Layer 7 of a small transformer language model trained on English Wikipedia (10 layers, counted from 0, width 64).
A neuron's activation on a vector x is SiLU(gate . x) times (in . x), where the dot is the dot product.

Input weights of the MLP neurons that the questions are about. A number n stands for n times 0.01.
n19 gate: 8 -12 24 -18 -6 27 12 34 12 9 -27 -10 8 20 -24 -1 -23 -6 -6 -20 -21 43 21 8 -3 1 -5 10 -18 5 1 -2 37 30 -6 20 29 11 -4 -12 58 10 -7 15 -27 -4 -18 11 -44 18 -17 -23 12 -6 -14 -24 -32 15 -3 5 -9 -5 -5 56
n26 gate: 16 11 3 82 -8 -11 -14 23 -10 34 -10 18 32 -11 11 -15 19 2 11 -1 20 -34 -11 50 6 -3 3 23 -47 -27 -17 53 -15 -1 20 -23 -57 8 -4 15 -1 46 -11 4 6 22 8 -12 9 -43 -28 22 -5 -46 -17 13 32 19 43 -8 -35 0 -16 14
n29 gate: 14 -2 -5 10 11 31 -11 -15 34 -16 12 12 -33 -1 -34 15 5 26 -17 -18 17 18 26 -7 18 -5 13 38 -36 -20 -10 -7 -23 8 -24 11 -19 0 37 -48 30 3 -30 33 12 26 -4 39 20 -10 23 39 -20 23 4 -19 8 42 -24 -63 7 17 -19 -39
n40 gate: -6 -21 10 -13 25 12 -1 -38 -10 23 18 7 -52 -18 -16 -23 60 12 5 11 27 -6 -5 7 -7 27 12 -35 -41 -5 8 -12 6 -12 8 -38 -37 4 -14 -20 -7 5 -19 -19 23 27 -23 -2 -9 -19 19 -29 -4 9 -4 30 12 21 12 10 24 -23 11 17
n42 gate: -20 0 -24 -6 -26 -14 -7 -11 12 47 21 8 24 2 15 -55 -7 17 4 -22 -19 15 -17 -1 -3 1 31 -3 45 17 9 -30 -7 20 4 -8 5 18 33 5 -14 -4 -16 3 16 -17 2 18 -24 18 -44 -6 -14 -11 2 0 -25 14 8 24 -11 17 6 -21
n48 gate: -18 -17 2 35 -20 -34 -39 -7 -52 -31 -29 -14 -53 -39 19 6 -25 74 19 25 0 -3 9 20 23 13 17 9 7 -60 -20 34 10 -5 13 31 -22 37 -10 50 3 15 -24 -8 -20 -33 16 1 25 -6 -36 -16 10 8 -17 24 -13 6 -38 -9 0 0 13 24
n50 gate: 24 -19 -27 -9 32 -14 -28 -40 -4 -18 33 18 -17 -41 19 1 11 30 57 0 36 11 37 22 -9 -19 50 -11 -12 -39 -2 -42 6 -4 38 -11 -37 36 10 32 -24 20 -21 -15 -1 -42 18 11 -31 -19 -21 22 7 -9 36 -13 16 7 -52 -25 17 64 20 15
n52 gate: 22 -18 55 -17 7 -8 20 -5 -5 -5 21 -12 13 3 17 -15 -3 5 -11 12 -19 -10 3 -28 -16 -10 25 30 24 10 17 14 -6 16 40 -29 14 19 0 4 -5 -25 0 23 -2 -14 25 -26 24 27 -15 8 -6 9 21 20 -10 8 0 -1 -5 -24 16 -4
n53 gate: 10 -35 -1 11 -13 23 -12 -2 -16 -6 -9 -14 -16 -13 -4 -1 9 1 -7 -22 -12 -2 7 -14 -19 2 69 -47 -4 31 -3 -35 -31 25 -2 -16 4 -28 -19 14 -14 -16 38 -35 31 -3 -14 -30 40 54 11 -23 51 -23 -4 61 3 -6 -26 -21 -16 41 0 10
n57 gate: 2 -38 -6 37 -48 6 -1 0 -12 4 -25 -18 -21 -24 -18 27 17 -5 -12 5 8 6 36 -21 -5 28 21 15 -2 15 10 -14 -20 9 -9 63 -16 -5 25 3 40 27 4 -8 -1 -6 0 -11 -13 -13 -32 15 20 -8 20 -48 6 -6 -27 11 -12 1 -27 -11
n68 gate: 69 10 -15 50 26 34 8 -28 -47 -11 -7 -3 -36 -16 -17 1 -35 22 11 15 28 39 -35 30 33 7 -1 46 -2 -22 28 27 41 -24 -19 -19 30 26 -1 4 24 -17 7 -3 -10 7 70 16 39 25 32 27 -4 -36 29 53 -17 -25 -59 -26 4 0 -43 12
n73 gate: -18 14 22 -18 12 17 -14 -23 -3 -6 15 6 29 -7 3 -30 -6 3 -3 -1 -9 -7 -7 -24 12 21 30 -50 16 -8 -27 40 12 12 28 24 28 -11 22 17 -26 -17 14 27 12 13 -43 1 -15 -7 -22 -23 -8 1 -4 43 -30 -14 26 0 24 4 -4 21
n81 gate: -21 -24 -10 34 1 20 40 22 12 11 -10 -10 -13 -28 -10 22 12 -4 7 -5 -2 4 -5 -9 -10 28 7 29 -7 -39 -17 -15 31 -7 38 -31 -6 -16 16 21 -26 21 -16 -6 -38 -31 -1 28 14 -7 14 -30 11 -18 -15 -14 -22 -43 -7 -17 3 -4 18 10
n83 gate: -10 0 36 31 -14 55 -32 25 -24 0 22 14 -1 -32 9 14 2 -55 20 -17 0 14 4 -7 24 -26 -44 1 14 20 -6 30 -4 -23 33 17 -28 1 -11 0 -1 -1 -14 10 -14 -3 -1 -11 29 27 25 -49 -1 -9 13 14 -30 -12 22 3 -3 10 -74 17
n89 gate: 18 -16 15 -14 33 7 5 7 15 15 -4 2 12 38 43 -19 -4 19 -3 10 6 -38 4 0 20 17 19 -33 -17 9 -12 26 17 -9 13 6 -7 -29 1 6 -39 52 -1 18 -28 -10 7 -2 -60 -8 11 18 17 36 2 8 6 -17 3 -7 26 9 -19 9
n90 gate: 15 6 -3 5 40 18 -40 -31 -35 -13 12 34 -22 26 -2 1 -19 1 -14 0 -9 12 -4 12 15 10 33 10 -6 9 -11 -4 -28 -3 -36 -7 23 11 -53 -37 1 -20 -17 8 17 46 14 36 -14 4 2 -17 42 -11 17 9 -54 -14 -5 35 5 0 -5 41
n102 gate: 8 50 4 -7 -18 -4 19 15 -10 -23 31 3 32 -10 21 20 -5 18 14 11 -23 -5 -40 61 52 49 -35 -3 4 -7 -16 21 33 -15 -12 -8 -38 -1 5 -21 -23 -9 -2 26 -13 -4 21 -22 -41 -31 55 25 13 32 -31 -18 1 -9 0 -16 12 4 21 -32
n108 gate: -18 -23 22 15 5 -11 -14 11 -5 2 1 6 -15 20 10 26 30 7 3 22 -33 10 -29 2 7 29 -3 3 -5 -22 -28 -3 35 1 29 -9 4 15 7 2 -17 -27 -24 14 36 19 -7 18 -20 -12 21 -18 22 -15 4 -11 -47 0 21 -18 12 -14 -2 -13
n116 gate: 19 32 -6 32 11 6 36 -35 -28 -59 -20 -40 -16 43 80 -19 -39 23 20 -20 30 18 -34 -31 -3 7 10 -21 -5 -8 30 -22 17 30 -20 1 -32 -20 -5 24 -16 38 2 12 -49 40 12 -29 -21 -49 23 -11 42 2 29 -10 -59 -35 -23 24 5 -26 32 19
n124 gate: 0 33 -30 -25 -27 -30 -21 -9 -7 5 -16 -17 33 -30 2 -55 -40 7 7 -10 20 18 13 24 3 -2 4 0 4 -4 19 -18 -36 -24 10 -18 40 24 -12 9 22 21 16 13 -12 3 12 32 -9 -9 28 -27 12 -7 -3 -23 -24 -49 10 11 9 -38 -14 -21
n126 gate: 22 34 -24 -8 -26 -2 -23 -8 -63 -39 -26 -24 -54 -63 -2 3 18 27 8 24 59 -18 9 -23 14 3 0 8 24 1 -11 12 3 18 25 -5 -6 26 0 9 11 1 -46 -10 -12 -15 70 -2 4 -6 4 25 -27 -51 34 -8 -4 -19 -51 3 6 26 21 -34
n134 gate: 5 -4 27 -15 -4 5 17 16 -5 -11 -24 16 2 -22 0 -34 31 -19 -22 -22 -7 31 -25 1 -15 -11 -18 22 -3 -3 7 -12 42 -1 28 -15 31 -11 5 19 -45 -10 26 34 31 -4 5 9 -17 -15 -23 -34 -16 -13 5 32 9 -25 -19 13 -25 21 -17 6
n142 gate: -26 5 12 15 -3 36 8 -21 5 -17 -5 7 20 -14 -12 15 3 14 15 -15 -12 -5 9 -19 5 16 -1 -22 -10 -12 -19 6 22 22 -6 2 0 -10 59 22 3 -9 -27 -6 15 -12 -47 -6 -8 19 -9 -24 6 -24 2 2 7 48 -17 18 -11 -1 15 7
n148 gate: 13 52 21 5 7 25 11 19 -25 24 -6 48 39 -9 -29 21 -9 12 17 -14 21 -3 29 -36 31 -31 -7 -2 -4 28 13 -23 30 -27 17 -1 9 -3 10 -15 -24 -31 2 9 -9 52 -35 15 27 6 -52 -12 -40 27 -54 -10 37 -48 12 25 -2 -16 19 2
n175 gate: 1 -33 55 26 26 -19 -12 -3 -22 20 -59 -29 23 3 7 4 15 4 1 -1 -13 24 -14 -9 18 -35 -23 33 -79 -4 -8 -9 -58 16 8 -6 11 -15 25 5 7 -14 43 18 4 -8 -16 -8 -18 -16 7 -35 3 -36 13 -30 3 25 -34 -16 -4 46 -16 -23
n187 gate: 20 -17 -16 -34 1 -53 16 -6 -20 16 15 -24 19 -52 -11 -10 6 10 -18 12 -20 14 16 -2 3 -13 -10 -29 -43 -9 -32 -3 -24 7 16 -17 -12 27 -18 18 24 -25 0 22 5 8 -20 11 -2 -7 -10 -13 -3 -28 -3 -9 -8 30 5 7 5 -16 -17 -4
n190 gate: 21 -7 -6 25 14 17 20 44 6 17 -18 3 22 14 -2 -47 -49 21 -13 7 36 -41 -36 0 -27 10 5 24 -60 40 8 34 39 -17 10 0 -49 -20 27 3 14 -21 -1 15 1 24 -18 24 -10 2 -12 29 31 -4 41 38 -4 -23 13 -16 -35 -16 38 44
n191 gate: 5 -7 4 5 0 -9 -14 -20 -14 -11 -35 29 15 26 8 -36 13 3 4 13 30 12 -11 -8 -22 -22 -14 14 27 14 -35 26 4 23 13 -8 -27 36 34 -16 29 8 30 2 -17 32 52 24 -35 -33 4 -2 21 -3 2 18 -4 -18 -14 8 7 -5 -17 26
n19 in: -10 2 -7 16 -11 -15 -31 13 21 -21 -11 7 17 34 15 -37 7 -26 -3 37 -13 34 35 -13 -29 -4 34 -1 38 -11 49 -3 -1 25 3 0 -26 38 -22 2 -10 4 -10 15 -7 -26 22 42 -6 -31 -12 -8 1 -9 19 5 29 26 -37 -8 -1 -1 -10 -18
n26 in: -19 -14 26 4 2 -19 34 -40 3 32 -2 -6 37 30 -14 -39 18 4 18 12 6 16 -3 -16 -3 -17 29 7 0 -44 14 36 33 -28 -2 -30 17 19 3 -8 58 -1 0 24 -16 -47 -5 19 36 -30 34 31 -16 -6 18 1 24 17 -19 -13 -43 20 5 -1
n29 in: 20 -19 -48 -12 3 -15 -27 -3 -15 -10 -3 6 27 42 4 20 -8 23 24 -8 -21 -1 7 -18 -13 -37 19 6 10 7 53 -13 8 25 19 -21 -53 -27 -17 11 -6 24 -26 2 20 1 -3 16 -16 -4 16 -10 13 -29 -2 -4 -10 28 -8 -21 2 -46 38 8
n40 in: -9 -13 3 -32 -29 -5 -30 -5 -2 16 -31 -26 8 3 -41 -27 51 15 -38 40 2 15 -1 12 -13 57 -13 -4 -14 17 -28 5 39 -11 -1 8 -25 -13 -23 11 26 20 12 2 -1 1 -26 -30 -38 -16 7 1 23 18 19 -2 -2 -46 0 8 -19 -17 15 21
n42 in: 10 -28 -14 24 -5 -2 5 25 22 -1 2 -25 -41 -4 24 -20 -28 13 -12 -26 -17 0 3 -5 24 -5 -9 -4 35 44 27 20 4 -17 -4 5 34 -7 49 -38 -11 17 15 19 27 -3 -18 43 6 16 -34 -6 35 2 18 -13 22 31 -12 -1 3 12 46 -2
n48 in: -11 -6 21 5 -8 -66 -78 -30 -58 -17 -40 30 -56 -45 48 24 -57 41 39 17 13 -2 14 -11 11 -18 -19 40 -17 -20 -87 26 -11 7 3 35 -26 -19 10 36 13 24 -2 -46 17 -18 36 -19 -14 4 -35 -39 5 -8 0 25 4 43 6 4 11 5 51 28
n50 in: 55 -31 -9 -22 29 -26 -14 -61 -7 -49 -29 -22 -41 -34 14 -30 -31 18 33 10 18 19 97 -8 -30 -41 22 13 7 -17 -37 -3 5 4 34 6 -3 -10 13 13 10 10 29 -28 1 -20 13 -21 -76 -24 -41 4 14 -4 68 -16 -3 -25 -31 3 37 36 5 29
n52 in: 9 9 -28 63 -4 -14 20 18 22 14 -20 5 20 -2 0 11 -10 2 13 12 14 1 -32 33 -36 15 -1 -53 25 23 -3 -29 -3 -32 8 -12 -9 0 12 -26 -2 22 18 -2 20 -32 -3 83 17 -13 33 33 -16 6 -18 13 -1 23 9 8 10 -1 -22 -4
n53 in: -6 2 -21 -18 -38 8 4 -25 5 8 -12 -3 -8 9 38 29 13 -19 -26 25 -21 26 0 22 -29 29 62 -25 44 -20 24 -8 -24 -9 -28 27 16 -7 39 3 30 7 16 4 -39 -22 19 -2 13 32 -8 45 45 -7 1 16 4 -25 34 -21 -19 -8 -6 -9
n57 in: -38 19 -16 -56 -6 -26 -8 -33 23 52 30 -17 20 24 12 -30 -13 -29 10 -3 -4 0 50 -15 -20 7 -25 19 14 -19 1 -44 16 20 24 -28 -73 -14 18 -28 -12 -4 -26 -3 61 3 -34 4 -17 -5 17 11 8 1 -12 -18 4 43 22 -7 -18 -24 38 10
n68 in: 16 46 0 43 -45 -16 -21 -10 -53 -44 28 -16 -32 -23 -46 30 -67 -10 39 43 28 24 17 -8 21 -26 11 0 -15 44 29 -17 -37 -2 11 -60 -25 0 12 6 -3 -53 -17 -22 16 -26 -13 -12 -29 -8 34 -14 -12 -30 47 -33 -38 29 46 39 -32 -9 21 34
n73 in: 15 -1 9 -29 7 -21 -6 -47 -41 -41 0 34 -20 21 10 -6 -1 21 31 35 -7 -10 -25 26 6 -32 -39 -45 24 -24 -11 15 -44 6 -8 -9 40 -13 9 -3 24 -5 15 29 -19 -9 -38 10 -20 26 -10 -4 -28 -32 22 11 20 -10 -23 16 -6 -3 13 -16
n81 in: -63 -17 17 16 -13 20 42 0 -4 -33 -1 -22 -15 2 -3 -10 52 5 21 23 -4 29 0 -26 -22 13 -27 7 27 -14 -13 36 -16 -9 26 -15 15 0 1 -14 -28 8 4 20 -19 -12 11 -19 -11 31 33 -57 3 20 23 21 -33 -39 12 15 25 7 -2 19
n83 in: 11 -58 0 -34 29 0 -33 17 13 11 -61 -29 -8 0 22 -13 -9 -1 11 41 -17 14 -11 22 36 -2 -4 -10 1 -1 21 -15 -33 -32 -1 0 -25 35 38 -24 10 -20 34 -1 -13 10 27 -22 -28 -19 -17 -14 -11 4 -6 21 53 -6 -2 1 11 -12 -3 67
n89 in: -5 17 -10 -24 8 29 2 -4 -3 15 13 -9 11 -23 28 8 -15 10 6 -2 13 60 -27 2 29 -19 -51 -18 -6 4 -43 43 47 -51 -23 20 -7 -8 27 24 -21 -56 -3 9 -20 44 6 22 -19 -32 -16 -9 -10 -13 -15 -20 6 18 -8 5 8 12 -24 14
n90 in: 34 7 19 -43 8 -4 -43 -12 -3 -12 -27 21 0 2 -9 -22 -23 -20 17 -8 -31 -5 22 14 43 -38 21 -36 -24 -22 4 -6 -19 -6 0 -11 40 -3 -29 -14 -29 19 3 1 -23 2 -8 24 20 -10 -5 -16 20 -48 -19 -1 -33 -19 5 7 38 -6 -17 3
n102 in: -6 33 -24 -10 -18 16 -21 52 -1 -14 -3 21 -39 38 21 10 -35 2 -18 0 28 -4 13 4 14 0 -12 14 -55 15 -57 2 9 -22 2 16 -3 12 2 21 5 -22 4 15 -8 -17 -50 -46 35 20 36 9 -31 -35 -14 46 2 -8 -25 19 7 -27 -32 19
n108 in: 29 8 17 25 -33 8 -34 19 19 6 -5 -57 0 -12 13 0 74 13 -13 21 1 -6 -62 -7 29 3 -35 26 -14 -10 -11 24 -1 -16 9 -39 6 4 28 1 46 5 7 8 46 -15 16 -2 -24 18 48 -36 -16 -30 31 -13 30 -1 27 0 6 -41 6 -52
n116 in: -10 15 18 34 7 0 17 -38 -14 22 22 18 0 39 49 -14 -44 -34 -10 17 36 -40 8 40 3 1 11 15 -42 -17 -17 33 6 31 -1 35 -20 -22 69 31 -16 11 48 -3 -10 -7 10 13 1 14 16 -28 10 -43 -20 -14 -25 8 -25 33 -24 -1 -60 -2
n124 in: 13 27 3 0 -2 -35 -25 39 7 5 -13 -5 2 13 15 32 -17 5 -28 21 25 14 -12 -39 -29 -10 16 -49 32 -23 -1 5 -29 -14 12 16 18 32 6 -25 54 13 25 17 -4 15 14 20 -30 1 -13 8 13 -9 18 -28 -16 -35 -12 13 -17 16 4 25
n126 in: 25 31 1 -16 -40 -18 -50 -8 -13 -16 -6 -21 -66 -38 19 -4 35 21 -9 50 40 -19 18 -30 11 31 -4 14 3 -20 -24 62 27 16 20 5 4 7 -6 65 36 32 -26 -14 -28 -6 43 -11 27 41 17 37 -13 -17 22 16 -44 22 -45 27 22 18 44 -3
n134 in: -4 28 23 -10 15 -4 -4 -6 -23 -41 37 13 18 24 -22 20 20 12 2 4 28 28 32 -45 14 27 3 13 -18 -1 1 -3 -43 30 4 -10 -3 -18 13 12 80 -24 36 -19 10 16 21 -17 -18 9 -4 -8 -42 -13 14 16 7 2 -24 6 1 28 16 -3
n142 in: -4 -15 27 -12 4 8 -28 -27 -25 -12 -4 7 8 -30 -39 19 0 10 23 -3 -31 -38 34 15 16 39 -55 4 19 13 -3 -27 17 -8 -22 -22 -12 -10 40 -10 -26 51 1 -9 3 -35 -48 -16 -4 0 -31 29 -11 -11 -6 29 12 9 7 11 -16 -22 24 -27
n148 in: 8 14 -35 1 20 27 -22 18 9 14 7 12 15 -57 -11 11 -7 4 15 16 -4 37 44 -17 43 -3 -30 32 29 33 -46 -4 -19 7 19 39 29 -60 -28 -3 -19 31 -35 -44 -42 47 7 16 -20 1 -42 -38 6 28 -29 30 23 -8 29 -32 -11 -13 6 15
n175 in: -19 2 -26 15 30 41 41 -19 8 6 -13 -20 9 4 27 -22 -50 -7 -22 4 -24 -24 -30 29 32 -6 3 15 -7 2 -32 34 17 28 -41 30 14 10 11 11 25 -4 22 4 -40 31 -52 -2 8 2 34 -38 -2 13 15 17 -1 -2 -7 51 32 -14 6 -16
n187 in: -2 -15 37 8 -8 29 -6 15 1 5 -11 15 -4 25 -9 -11 -17 24 14 31 8 24 -15 34 -18 -28 -32 32 27 8 10 2 -9 18 -16 27 19 -16 38 -33 43 37 18 -37 17 28 -27 -56 -3 -24 20 -8 -15 -20 21 -5 12 -4 24 20 4 4 -32 -17
n190 in: 7 21 29 -39 -55 34 -24 4 1 -28 27 -27 -8 -40 0 43 39 2 -23 11 8 2 17 -2 9 7 7 -46 40 4 -12 39 -4 9 25 -33 -23 27 -28 22 13 -7 -15 -7 -33 -7 2 -32 -21 33 -24 32 2 21 -43 -11 26 0 13 36 1 29 -3 -6
n191 in: 5 -30 -2 31 29 -9 32 -27 -12 0 34 0 -33 -16 1 2 14 -9 7 -2 -30 -18 -28 -20 18 30 -13 30 8 39 1 -6 31 21 8 1 -44 -25 16 -11 -36 -54 7 -2 -2 36 -7 20 -6 -1 -10 29 23 29 -38 10 30 28 2 42 10 -21 6 -18

Each question shows a token from some text and the vector x that enters the MLP there. A number n stands for n times 0.026.

" St": -2 2 10 -9 -18 -15 -5 -7 68 -14 2 46 10 -9 14 13 -27 -19 -22 6 -26 24 13 -17 -22 2 17 -3 23 10 -25 4 12 16 -6 -8 1 -10 14 22 16 10 7 14 10 2 -12 15 -2 -5 -2 -20 -12 -3 16 20 20 18 -1 5 13 13 11 22
Which neuron fires most, and how strongly? n19, at about 1.1

" Wil": 1 9 21 3 -1 -29 1 -12 41 17 6 27 -21 10 5 -11 5 -19 -12 -8 -18 -5 -9 -25 -16 7 15 15 21 3 -45 0 -2 13 -26 -21 1 -22 -1 17 -11 -6 -25 -15 8 -27 -12 -19 22 20 -3 -23 -16 -29 14 1 -1 -17 24 16 28 -4 2 1
Which of these neurons fires most? n81

" and": 12 14 36 26 0 -38 3 -16 -16 -12 -9 30 7 -11 -1 3 -10 12 -11 7 6 11 -17 -27 -19 4 -17 18 2 16 -35 4 14 -6 -38 -26 13 -15 18 9 5 -6 -5 -16 -15 -7 5 -13 -11 -3 4 10 0 15 3 -10 22 24 -10 0 30 2 -6 16
Which three neurons fire most, strongest first? n191, n48, n68

"se": -6 32 21 -3 -14 5 12 -23 47 -1 17 7 -21 -11 -3 2 -4 -27 11 1 13 -13 -2 12 -10 -24 5 7 15 19 -37 18 16 -5 -12 -4 5 -2 5 4 1 45 21 -24 7 13 -5 4 -33 17 25 2 -16 -12 4 -7 6 2 42 3 21 -15 25 16
Which of these neurons fires most? n29

" at": 8 19 9 13 14 -39 -4 -3 3 -1 -27 23 16 -27 15 28 -2 17 -13 -30 -18 3 1 -15 1 -8 -14 24 6 -9 -16 -13 9 10 -16 -16 15 -29 10 23 -10 -31 -10 -33 -1 4 7 -14 -14 18 6 -6 -27 10 -6 1 -7 6 0 -7 2 -7 -4 16
Which of these neurons fires most? n148

" a": 18 5 28 30 -8 -45 -11 -23 -2 -4 2 18 -7 -24 14 15 -11 13 -13 -2 -13 6 -20 4 -3 -16 1 22 -10 2 -27 7 -10 -5 -36 -24 15 -9 9 -1 -1 9 -4 -21 -25 22 -20 -15 -6 -11 17 -3 -11 -1 24 13 1 -4 20 7 15 -4 -8 0
Which neuron fires most, and how strongly? n175, at about 1.2

"),": 22 -3 40 12 5 -44 12 -15 -21 6 -9 41 4 -19 7 7 -7 2 -26 3 4 -1 -8 -44 -12 -12 -4 11 3 5 -16 2 -8 -8 -25 -28 19 -5 1 -6 -12 0 -7 -21 -21 -11 6 -12 4 2 9 19 10 12 0 12 -9 23 6 7 6 -8 -6 3
Which of these neurons fires most? n191

"-": 24 11 9 13 -9 -25 -12 -24 -14 10 3 21 -6 -19 3 4 -21 0 -43 3 -3 23 -17 -23 -2 11 -13 22 20 0 -18 6 -3 -4 -47 -18 7 -28 38 -5 3 4 -14 -23 -13 -16 -6 -3 -4 -6 2 15 -29 15 3 15 -4 5 -6 11 20 -10 4 1
Which neuron fires most, and how strongly? n68, at about 0.98

" O": 21 13 0 3 0 -17 4 -10 72 11 24 16 -26 -9 -1 -5 0 -15 18 -10 -18 8 1 -13 -25 -13 17 22 -8 -11 -29 21 0 18 -6 -25 15 -15 -23 21 -14 -17 -8 6 -23 -4 -13 -14 7 -6 -4 -5 -17 -9 7 4 2 28 35 7 24 -13 -22 -7
Which of these neurons fires most? n124

" teams": 6 35 4 16 -4 -43 -10 -30 21 -5 -14 26 -4 -30 -27 21 -2 -15 -13 -26 -13 -28 -7 -9 -14 3 6 16 -9 11 7 -6 -6 8 -14 -17 -13 -12 -7 0 10 -7 -5 -19 -2 -1 15 -11 -22 -5 -3 16 -17 12 10 6 -8 29 10 -7 31 -12 -2 15
Which of these neurons fires most? n81

")": 8 -13 45 9 4 -40 8 -4 -10 8 -19 39 3 -30 0 5 7 -31 -11 -2 5 -20 -12 -32 -19 -10 -4 20 5 9 -4 13 -13 -2 -16 -26 7 8 11 -4 -15 2 7 -7 -9 -11 16 -29 3 2 -3 6 -7 19 -4 3 -12 5 17 22 10 -17 8 2
Which of these neurons fires most? n191

"co": -5 4 13 0 3 17 -11 -34 59 -14 -6 41 -11 -13 -17 17 8 -26 -22 4 -6 16 -7 6 -45 -13 8 18 -11 4 -20 6 25 5 0 -14 -12 -6 -8 11 -13 12 4 -7 -15 6 -3 -6 -32 4 27 -9 -20 -6 4 11 -1 -1 26 6 3 -12 27 14
Which three neurons fire most, strongest first? n40, n81, n42

".": 20 12 6 3 -17 -37 6 -1 41 -16 -2 19 -22 -9 8 8 -38 -21 -15 1 -16 -9 -3 -2 -36 21 -4 19 19 9 -25 -2 8 -13 -26 -15 12 -8 4 8 -10 11 -7 -12 -17 -1 -2 1 -33 -11 0 0 -26 -7 10 8 0 11 -15 20 29 -7 18 3
Which of these neurons fires most? n26

" D": 2 -5 -6 21 -15 -14 -4 -25 66 14 -9 41 2 -35 10 10 0 22 -8 -7 -31 9 -2 -30 -36 -4 27 6 -11 -6 -22 4 -17 -2 -26 -7 14 -19 1 2 -12 -11 -14 -2 8 7 -18 -11 0 -14 7 -4 -12 13 7 20 3 21 5 -5 2 -16 7 10
Which neuron fires most, and how strongly? n116, at about 0.34

"ere": -8 13 13 -2 0 -15 -2 -36 33 -10 6 35 -2 -7 -11 3 0 -33 -6 -2 -2 11 16 -8 -28 12 -20 4 13 23 -26 -5 29 -11 -35 -28 -16 -17 -17 7 -1 5 15 6 15 -20 -5 10 -34 -2 -3 14 -16 -23 5 5 8 37 -11 2 30 7 9 -4
Which of these neurons fires most? n142

" A": 31 11 9 23 -13 -42 -16 -15 61 0 20 11 -2 -28 9 4 -7 -1 -19 -3 -22 10 -10 8 -21 -15 5 18 0 -6 -15 9 -9 14 -39 -18 10 -6 8 4 -3 5 -12 -5 -16 14 -19 -2 -10 -16 6 -10 -19 -4 17 20 0 3 13 16 16 -12 -4 0
Which of these neurons fires most? n187

"C": 8 19 21 4 -6 -19 -17 -22 72 -41 0 25 -3 10 10 18 -18 -15 -22 5 -13 -9 5 -18 -27 9 7 0 -6 8 -16 16 7 -1 -11 -17 21 29 -1 -3 -17 -8 4 -4 -2 -2 10 -3 -23 -1 14 -24 2 2 12 15 -2 4 25 -7 23 -45 12 11
Which three neurons fire most, strongest first? n108, n90, n26

"ma": 21 18 29 1 -1 -30 5 -34 42 7 -9 14 -23 -8 -1 6 6 -14 -3 3 -2 -25 10 -16 4 -11 -12 -1 1 9 -34 1 7 -14 -54 -19 6 -23 7 -1 5 -5 -8 -22 18 -12 -8 -5 -25 -1 6 26 -3 8 6 -7 10 20 24 11 35 -10 3 23
Which of these neurons fires most? n142

" n": 17 13 -3 5 -15 -16 14 -35 28 13 -17 23 1 -11 -6 8 6 12 3 -10 -19 5 -16 -8 -20 -36 47 24 -21 18 -40 2 -5 -10 -10 -13 13 -16 15 5 -8 -21 -16 4 0 10 -28 0 11 1 9 -10 -10 15 3 9 -5 6 -10 9 3 -23 1 7
Which two neurons fire most, strongest first? n175, n83

"-A": 34 15 -2 11 3 -21 -2 -47 27 -4 -20 20 6 -9 4 1 -5 -15 -13 -1 -22 -3 -2 -13 -26 -1 -2 13 -18 -6 -40 -3 4 6 -17 -35 28 -32 3 3 -10 -9 -17 10 2 -1 -18 -12 -16 -18 1 0 2 3 12 7 10 31 44 10 -9 -20 -10 17
Which of these neurons fires most? n142

"ellow": 23 3 14 5 -5 -28 -24 -8 52 10 -37 40 -12 3 -15 -1 -19 -31 -21 7 -27 13 7 16 -20 -10 6 17 3 24 -10 1 22 5 -22 -11 -1 -29 -17 19 7 2 -9 -6 -1 1 17 11 -23 -6 -10 16 -4 -1 -1 -5 -3 9 16 4 8 -31 15 8
Which neuron fires most, and how strongly? n19, at about 1

" Award": 7 16 12 2 -23 -36 4 -31 31 -8 -3 9 3 -45 3 -9 -18 5 -21 -4 -8 4 -15 -20 -8 15 -6 6 10 14 -12 3 14 -6 -2 -5 15 -49 15 16 -13 4 22 5 5 -13 12 -12 1 -15 -15 31 -2 4 4 -14 -9 37 28 -1 21 -34 5 13
Which of these neurons fires most? n52

"il": -12 22 8 4 -9 -21 -1 3 71 -6 8 23 -2 8 5 -21 1 -24 -1 0 -11 7 18 -10 -25 0 20 25 -2 -10 -28 3 10 1 -39 -19 8 16 -15 -3 -3 -18 9 -16 -20 -17 -1 12 1 8 2 -47 -16 -5 1 3 -21 -2 28 -13 19 -21 14 -14
Which neuron fires most, and how strongly? n81, at about 0.68

"ing": 15 22 -9 -1 -19 -32 15 -21 36 -2 34 21 5 -31 12 -10 -18 0 -27 -9 -12 -3 14 2 -22 -13 -7 -3 18 13 -12 26 23 2 -16 0 -17 -6 17 21 8 -5 22 7 -5 5 0 12 -14 27 -13 14 -8 16 6 -14 0 1 31 -14 0 -17 28 23
Which two neurons fire most, strongest first? n190, n42

"|": 20 -2 -4 12 2 -35 5 -23 -27 1 5 18 -14 -9 12 20 -9 4 -33 11 -26 18 -27 -12 3 7 -6 19 13 -10 -25 9 0 6 -51 -22 -11 -10 16 7 -13 3 -7 -16 -10 -30 5 -9 -3 5 -5 5 -29 20 19 14 -1 15 4 11 4 -20 -3 11
Which of these neurons fires most? n48

"aj": -6 19 12 -18 16 -2 -6 -33 67 -19 -16 29 1 11 12 4 -10 -28 -7 3 -3 6 24 -10 -24 -16 -15 -7 10 3 -21 6 22 1 -8 -11 -8 -21 -5 10 23 0 10 -15 4 2 -10 9 -53 27 -11 11 -18 5 4 15 0 6 12 -10 26 -12 -6 1
Which of these neurons fires most? n73

"ad": -9 21 31 -15 12 -9 -1 7 61 -8 -19 19 5 -1 -7 -9 7 -6 0 -3 -19 5 39 -6 -25 -30 -11 15 7 -1 -18 9 -4 14 -43 -19 2 -14 -8 3 -10 -3 -25 -7 -7 -2 14 -21 2 23 -19 30 8 10 8 -1 -5 11 22 -16 18 -26 11 -1
Which neuron fires most, and how strongly? n116, at about 0.47

"-D": 9 6 0 10 -4 -28 -1 -18 57 -4 -35 14 8 -9 -4 18 7 -34 -14 -10 -14 16 29 -14 -35 -11 6 6 -17 -6 -20 -7 -16 4 -22 -16 7 -16 9 3 1 -10 -8 -21 19 12 13 -7 2 13 3 6 3 11 1 25 20 37 35 -4 -1 -7 6 20
Which of these neurons fires most? n53

" bas": -20 5 10 5 -10 -40 5 -24 32 2 -5 6 16 -19 -1 15 -17 -6 -3 -22 -37 -14 22 -7 -16 -22 10 12 -19 30 -2 -32 3 11 -12 -6 6 -33 -4 20 3 -5 13 4 -3 -7 -5 -5 -21 -1 -21 -10 -2 21 19 8 12 18 20 9 15 2 28 15
Which neuron fires most, and how strongly? n142, at about 0.48

"chn": -19 16 0 14 -21 -6 -4 -8 40 23 0 33 31 -27 13 -6 0 -4 -23 1 -12 -3 3 -22 -15 0 3 -4 -16 -2 -59 0 18 -25 -15 -24 6 -19 7 34 -3 10 15 10 20 -25 -8 15 -4 -7 -18 2 1 15 -1 -2 7 2 24 5 -4 -22 31 -7
Which of these neurons fires most? n142